Layer 7 of a small transformer language model trained on English Wikipedia (26 layers, counted from 0, width 128).
A neuron's activation on a vector x is SiLU(gate . x) times (in . x), where the dot is the dot product.

Input weights of the MLP neurons that the questions are about. A number n stands for (n - 500) times 0.00077.
n82 gate: 334,535,333,591,398,428,845,222,448,286,437,709,676,680,616,582,500,412,620,454,556,636,561,597,624,457,570,508,700,648,292,350,450,586,394,359,450,663,592,410,343,611,469,450,333,466,427,626,596,530,434,163,324,293,425,437,415,736,512,605,588,385,606,523,193,374,519,413,547,559,349,525,612,485,647,476,544,402,476,668,565,468,556,352,516,338,330,599,516,468,313,267,611,661,609,920,482,493,468,520,358,596,319,437,560,484,528,543,592,574,310,609,578,395,361,492,232,534,420,529,595,369,617,464,691,622,434,545
n96 gate: 416,778,271,385,554,317,677,562,375,682,760,606,717,551,471,505,581,805,613,509,464,694,367,451,439,364,537,185,955,510,394,509,530,514,436,670,424,613,624,405,568,423,286,481,446,596,568,431,442,620,514,83,717,542,619,973,637,520,557,383,597,514,554,354,303,325,645,759,693,444,136,639,819,449,216,380,621,215,388,756,396,370,291,487,243,500,691,404,630,577,389,381,441,403,309,491,555,430,610,535,719,491,563,639,592,233,625,270,621,480,486,566,733,740,598,519,392,514,519,681,520,682,461,405,523,299,519,515
n126 gate: 573,515,479,449,523,521,377,504,385,534,627,535,339,612,602,296,454,658,701,405,605,515,471,355,496,632,667,305,426,455,625,645,402,316,643,553,366,504,414,552,398,511,474,558,324,486,163,431,476,624,402,427,572,548,471,588,610,449,522,454,538,597,296,610,427,496,595,223,467,408,384,469,581,626,507,317,568,490,496,609,638,661,353,524,411,363,174,537,609,259,486,554,288,745,218,578,768,456,489,504,656,597,265,530,361,285,388,595,662,317,649,460,635,431,511,602,356,522,353,389,477,355,630,634,593,386,456,561
n165 gate: 574,807,836,698,587,424,652,344,429,458,702,715,508,512,547,556,298,338,377,393,504,462,617,539,376,558,253,587,462,351,305,152,327,329,479,350,309,474,520,529,637,492,529,333,314,609,629,465,595,440,557,302,675,562,482,392,203,482,361,513,428,230,574,624,541,573,595,538,591,414,492,745,591,516,578,390,410,195,624,479,483,424,479,508,303,556,370,559,836,483,269,631,470,496,349,814,638,534,521,574,462,789,513,361,300,580,665,546,508,443,586,500,308,582,648,783,500,589,368,466,482,608,492,681,326,414,388,470
n229 gate: 608,588,612,616,792,410,671,748,393,389,523,365,638,732,288,267,508,548,476,387,496,517,549,474,747,517,583,399,373,236,509,571,599,238,436,452,338,364,623,690,578,277,542,529,421,700,326,526,516,300,396,471,457,521,684,133,574,638,385,443,750,200,386,463,458,369,404,504,652,390,260,364,500,434,750,264,392,398,708,310,623,599,439,422,627,679,355,547,319,323,533,478,429,608,526,553,367,648,411,231,577,644,344,650,427,551,603,412,496,455,462,521,482,531,646,574,546,438,151,446,496,358,347,240,332,242,458,649
n82 in: 711,552,427,340,684,429,297,657,633,585,655,576,482,472,442,680,405,453,584,420,390,439,466,515,434,420,555,650,461,647,683,248,245,461,382,482,774,533,639,539,211,521,553,428,657,401,637,595,523,429,441,698,753,462,442,398,471,441,514,554,400,482,650,453,455,394,455,475,391,485,578,413,677,473,393,529,450,438,507,507,650,697,388,581,602,598,465,571,600,460,644,548,353,469,355,459,450,481,518,416,553,321,413,770,507,309,539,825,407,767,455,409,404,565,483,486,513,582,500,571,803,503,561,525,418,657,598,518
n96 in: 450,672,580,589,562,264,632,607,572,385,509,642,345,570,586,588,549,375,395,583,588,556,500,387,525,621,641,369,542,427,607,434,675,390,440,370,315,741,365,576,357,521,796,541,552,504,717,610,520,461,579,358,535,655,533,450,309,518,483,426,418,163,289,577,224,602,287,414,748,555,713,640,475,619,309,513,526,578,560,324,698,521,617,372,817,570,674,560,582,246,697,654,553,529,574,480,761,337,547,606,317,500,522,423,354,525,726,701,488,282,254,642,720,613,770,578,654,640,521,331,301,419,542,704,807,465,349,623
n126 in: 546,811,476,550,565,563,551,588,411,636,582,418,304,514,329,413,503,504,556,425,572,459,423,650,561,673,436,504,278,426,689,604,423,656,460,612,550,556,486,253,653,504,504,461,500,612,261,587,565,512,604,572,452,370,506,446,657,331,548,451,470,533,538,556,565,539,837,739,229,598,533,477,473,401,675,452,541,436,385,596,394,703,373,363,478,650,562,346,156,259,599,674,489,521,346,801,497,537,569,640,431,589,638,559,507,259,574,608,646,297,475,370,416,571,539,481,546,599,315,397,622,326,549,427,507,489,442,617
n165 in: 690,596,609,582,481,554,436,691,472,556,656,677,594,584,561,415,497,561,596,416,317,583,457,772,540,526,558,461,541,523,476,609,409,756,472,287,512,231,566,626,420,850,459,420,773,529,382,693,486,663,569,493,555,581,497,371,638,484,695,401,402,462,662,568,456,702,548,492,600,508,601,701,628,551,668,417,557,617,371,458,531,508,371,306,626,277,720,504,436,496,385,577,430,493,523,550,384,500,511,550,485,214,618,496,833,496,620,526,616,496,683,493,430,722,427,435,446,478,156,429,457,493,490,493,471,247,530,342
n229 in: 691,669,455,554,464,474,679,648,750,376,452,341,396,383,420,440,473,249,383,416,458,455,480,595,449,537,289,762,653,552,616,467,631,469,543,545,485,609,344,497,528,445,592,507,468,543,469,567,658,592,630,557,452,524,441,412,612,633,345,525,444,493,624,448,436,688,392,334,320,364,652,434,500,490,450,390,329,632,493,503,496,559,333,610,476,588,445,425,444,587,447,646,553,357,268,602,418,553,531,571,524,523,528,631,309,709,459,706,477,317,567,243,422,588,383,458,339,550,722,615,568,360,503,236,454,606,514,472

Each question shows a token from some text and the vector x that enters the MLP there. A number n stands for (n - 500) times 0.0067.

"9": 497,397,311,505,416,519,522,421,513,518,324,444,579,437,473,382,771,434,503,432,453,485,506,481,538,528,344,746,363,522,467,518,469,550,429,599,601,524,326,442,519,416,309,456,640,405,517,584,447,486,471,467,523,493,517,339,462,307,549,451,404,484,621,617,783,524,405,367,565,578,597,271,273,462,531,396,414,559,492,510,465,348,493,364,656,544,542,325,593,428,463,711,377,621,672,396,515,510,461,391,594,473,635,472,423,604,663,518,514,509,495,460,588,428,446,616,484,480,425,523,519,468,519,656,344,557,597,629
Which neuron fires most, and how strongly? n96, at about 0.08

" D": 478,506,526,361,590,467,657,668,584,367,406,572,437,501,507,467,641,431,578,524,542,448,565,553,445,514,289,724,494,439,448,520,272,501,525,622,619,386,419,511,410,587,397,509,602,419,452,566,457,585,570,547,364,561,464,509,422,504,609,566,549,609,497,518,316,511,550,507,597,591,483,268,219,468,605,525,598,616,332,638,501,570,520,347,553,567,490,504,534,411,502,453,402,537,503,485,538,588,612,663,360,503,442,465,450,445,560,387,528,496,437,444,580,551,488,531,416,499,399,388,702,603,603,584,421,477,505,561
The neuron with the highest activation: n82

".": 410,466,457,433,573,565,253,445,451,377,573,513,612,489,487,558,650,253,572,649,298,357,613,637,468,445,548,668,471,554,669,460,609,355,372,663,356,577,601,719,501,612,449,521,732,558,532,673,348,455,489,534,519,467,488,377,540,614,439,483,372,363,550,546,555,545,441,641,557,588,457,372,373,524,464,366,399,542,514,272,574,544,373,544,459,509,345,775,447,459,503,527,536,461,676,373,502,536,428,694,582,451,449,516,538,683,493,553,542,495,495,486,402,543,549,442,514,372,554,433,492,437,495,544,350,420,507,424
Which two neurons fire most, strongest first? n229, n126

"1": 481,573,297,639,556,558,488,427,543,580,453,383,554,375,407,315,756,351,519,454,269,540,450,455,524,536,591,978,477,509,550,436,356,463,435,338,476,564,315,518,550,582,438,474,706,491,460,447,334,462,514,493,536,428,501,317,492,629,482,387,500,478,528,564,807,775,519,506,512,488,565,501,414,504,466,284,649,319,377,370,480,467,496,375,596,512,529,681,333,482,448,556,477,602,636,334,571,436,584,702,723,451,464,531,533,730,556,579,533,498,546,552,555,584,634,516,520,446,417,430,425,476,516,603,408,620,495,594
Which two neurons fire most, strongest first? n229, n165

"y": 454,500,507,361,445,415,490,601,540,409,683,461,586,589,543,316,530,709,579,588,430,497,650,563,472,552,459,480,561,449,605,655,496,541,453,502,437,435,463,510,454,325,364,634,554,455,598,458,331,547,533,432,655,440,542,586,559,467,542,381,420,533,573,484,538,318,586,622,388,364,496,299,264,319,554,329,643,533,256,494,456,490,396,514,418,530,407,604,562,446,521,470,411,474,538,416,559,485,622,530,467,548,528,569,450,639,341,432,487,158,603,439,845,586,480,320,573,504,519,369,465,554,503,472,566,474,490,399
Which neuron fires most, and how strongly? n126, at about 0.54

" |": 340,589,446,281,554,498,601,629,431,497,701,497,475,550,603,654,621,433,366,699,293,433,481,542,413,407,401,387,551,618,482,467,384,495,403,398,311,599,672,547,420,475,440,519,711,384,529,412,450,498,569,507,537,584,512,397,438,555,615,252,583,543,362,481,281,523,423,468,403,567,426,377,425,424,633,547,461,647,188,547,233,438,451,321,526,565,478,605,465,681,501,476,505,624,510,310,451,603,644,660,454,598,536,533,496,486,442,418,586,553,636,454,578,354,412,342,587,428,482,521,373,626,534,408,545,563,512,314
The neuron with the highest activation: n126

"iv": 486,453,510,448,494,614,604,525,403,483,471,466,496,341,441,433,418,476,463,321,376,623,510,321,652,441,410,550,440,576,763,529,688,620,480,685,487,691,502,655,472,546,508,572,557,314,543,727,468,492,561,452,717,454,511,567,557,550,579,424,574,339,434,537,372,636,427,477,480,346,424,340,368,399,419,180,673,652,371,396,404,576,488,645,443,437,407,582,342,479,320,490,486,527,497,479,646,527,701,401,274,519,410,526,419,509,462,377,614,212,467,465,599,356,593,453,344,394,488,480,473,480,614,474,455,495,494,542
Which three neurons fire most, strongest first? n229, n126, n165

"n": 367,432,515,582,366,558,640,543,480,628,325,477,567,345,467,499,666,411,395,391,444,357,485,494,514,479,497,651,482,625,351,465,537,449,530,601,388,494,468,539,382,532,382,614,495,604,586,467,482,513,518,562,571,545,487,429,428,423,395,217,465,629,433,551,354,882,366,625,435,667,414,524,374,604,421,236,434,444,400,639,543,539,378,578,487,578,545,681,247,550,468,491,435,572,581,299,632,524,723,657,392,396,461,557,575,672,436,616,560,450,632,528,421,407,546,255,501,371,449,307,430,406,535,590,464,610,472,503
The neuron with the highest activation: n82

"|": 437,603,450,471,455,434,568,548,479,427,539,548,478,509,502,428,517,502,500,473,569,487,587,452,584,563,627,493,557,560,501,501,534,501,354,522,514,486,625,385,474,418,509,546,473,488,520,497,483,501,412,400,521,471,472,345,525,473,579,516,434,562,454,326,610,518,414,482,450,531,440,258,201,595,557,539,544,551,510,608,570,650,482,649,480,620,470,545,426,586,579,634,528,400,540,386,345,577,585,499,336,521,466,604,443,423,507,422,530,411,563,471,566,591,544,631,581,585,537,608,586,575,425,561,393,476,580,488
Which three neurons fire most, strongest first? n165, n229, n96

"s": 515,548,561,529,524,439,477,526,453,492,460,480,503,472,406,493,552,284,524,308,303,468,580,548,480,416,563,628,535,591,710,493,367,624,416,532,394,741,526,625,330,603,543,478,615,460,521,687,433,504,526,578,684,493,489,502,399,559,448,233,489,545,659,613,478,579,415,587,471,491,511,496,442,330,578,392,450,578,403,390,666,561,386,443,410,506,347,850,501,418,508,415,538,575,633,643,652,528,565,586,605,393,370,458,680,474,442,576,501,653,524,603,362,504,443,352,392,414,363,295,478,409,423,730,494,436,526,327
The neuron with the highest activation: n82

"a": 495,306,492,445,226,517,298,429,419,441,738,529,601,326,505,335,572,521,480,713,401,600,423,477,598,530,366,507,562,528,209,444,416,656,523,521,575,536,390,430,431,471,509,423,537,598,564,692,519,508,605,554,641,691,450,438,469,491,636,640,637,590,362,437,730,659,550,479,496,531,439,297,340,517,389,461,491,619,596,449,560,392,659,431,449,426,573,357,573,533,462,283,541,470,456,425,476,619,472,525,380,566,517,432,486,555,538,668,544,283,574,463,590,576,614,630,491,564,577,457,422,488,337,753,519,569,658,551
Which neuron fires most, and how strongly? n82, at about 0.25

"ug": 394,495,454,505,406,605,445,538,470,488,439,475,533,323,618,631,574,473,293,511,335,481,602,650,517,443,643,550,474,702,425,411,278,584,514,702,432,658,544,540,359,479,570,521,861,692,511,386,488,472,575,465,600,461,469,217,561,346,547,521,477,608,572,510,733,508,399,409,615,633,544,453,458,186,487,492,543,490,483,290,638,613,492,394,532,358,450,504,476,666,492,611,590,644,575,694,590,546,392,462,678,449,434,372,580,575,501,519,435,486,510,562,280,265,561,472,358,402,244,525,576,448,452,455,380,430,655,478
Which neuron fires most, and how strongly? n96, at about 0.26

" years": 484,495,536,470,491,548,507,427,432,507,589,488,533,479,762,355,545,415,560,323,443,391,606,575,588,549,531,558,347,459,497,640,600,490,430,505,562,619,586,626,421,439,516,497,445,429,633,367,472,554,527,515,584,444,509,461,737,466,501,346,386,528,583,440,596,546,538,476,375,505,544,299,222,408,551,399,480,508,561,552,649,458,464,524,702,633,435,447,462,489,565,562,385,605,613,544,437,644,469,465,505,455,476,525,384,473,398,455,634,238,484,509,432,537,359,354,423,305,640,565,573,492,320,468,583,460,601,420
The neuron with the highest activation: n229

"0": 514,530,298,561,575,497,416,459,551,387,574,493,503,431,449,657,758,228,615,498,321,584,691,536,448,419,548,550,445,545,545,516,378,426,411,616,526,455,434,585,714,669,525,356,472,579,479,186,221,492,424,560,432,380,510,337,511,528,609,467,360,476,595,540,546,584,373,417,511,368,612,392,384,470,637,579,535,711,343,547,475,402,516,415,515,270,343,587,459,348,460,448,604,635,545,482,510,523,551,349,562,577,535,418,712,641,455,495,525,398,519,437,429,754,568,663,490,649,487,507,667,481,529,517,475,530,460,262
Which three neurons fire most, strongest first? n96, n126, n82

" group": 450,400,504,667,529,484,438,493,565,538,678,437,334,511,408,481,358,723,577,582,300,442,543,481,553,548,412,492,426,367,614,557,353,429,429,505,435,465,364,460,690,435,328,473,433,378,517,355,235,584,443,674,561,415,475,440,404,464,472,465,367,391,484,578,569,415,532,602,524,443,555,364,263,423,580,449,578,570,463,518,535,525,421,495,551,619,403,461,378,530,434,503,348,604,340,431,535,533,481,582,365,544,492,528,527,375,372,517,655,350,533,489,555,566,584,440,466,410,480,413,528,492,417,421,489,486,636,351
Which two neurons fire most, strongest first? n126, n96

")": 419,396,361,338,473,425,454,428,585,557,526,387,578,486,582,452,671,412,693,510,310,454,562,523,540,600,560,585,553,595,515,477,493,575,382,529,517,566,599,576,578,563,409,634,525,458,264,581,548,479,462,507,496,568,504,321,309,535,461,473,524,545,548,634,625,524,536,607,557,521,538,385,228,499,560,406,504,427,565,440,498,445,397,453,453,458,388,516,353,429,496,508,563,470,435,343,336,453,494,634,428,527,582,490,493,724,465,493,480,314,533,504,643,501,436,674,476,556,445,496,548,590,361,572,461,560,464,487
The neuron with the highest activation: n96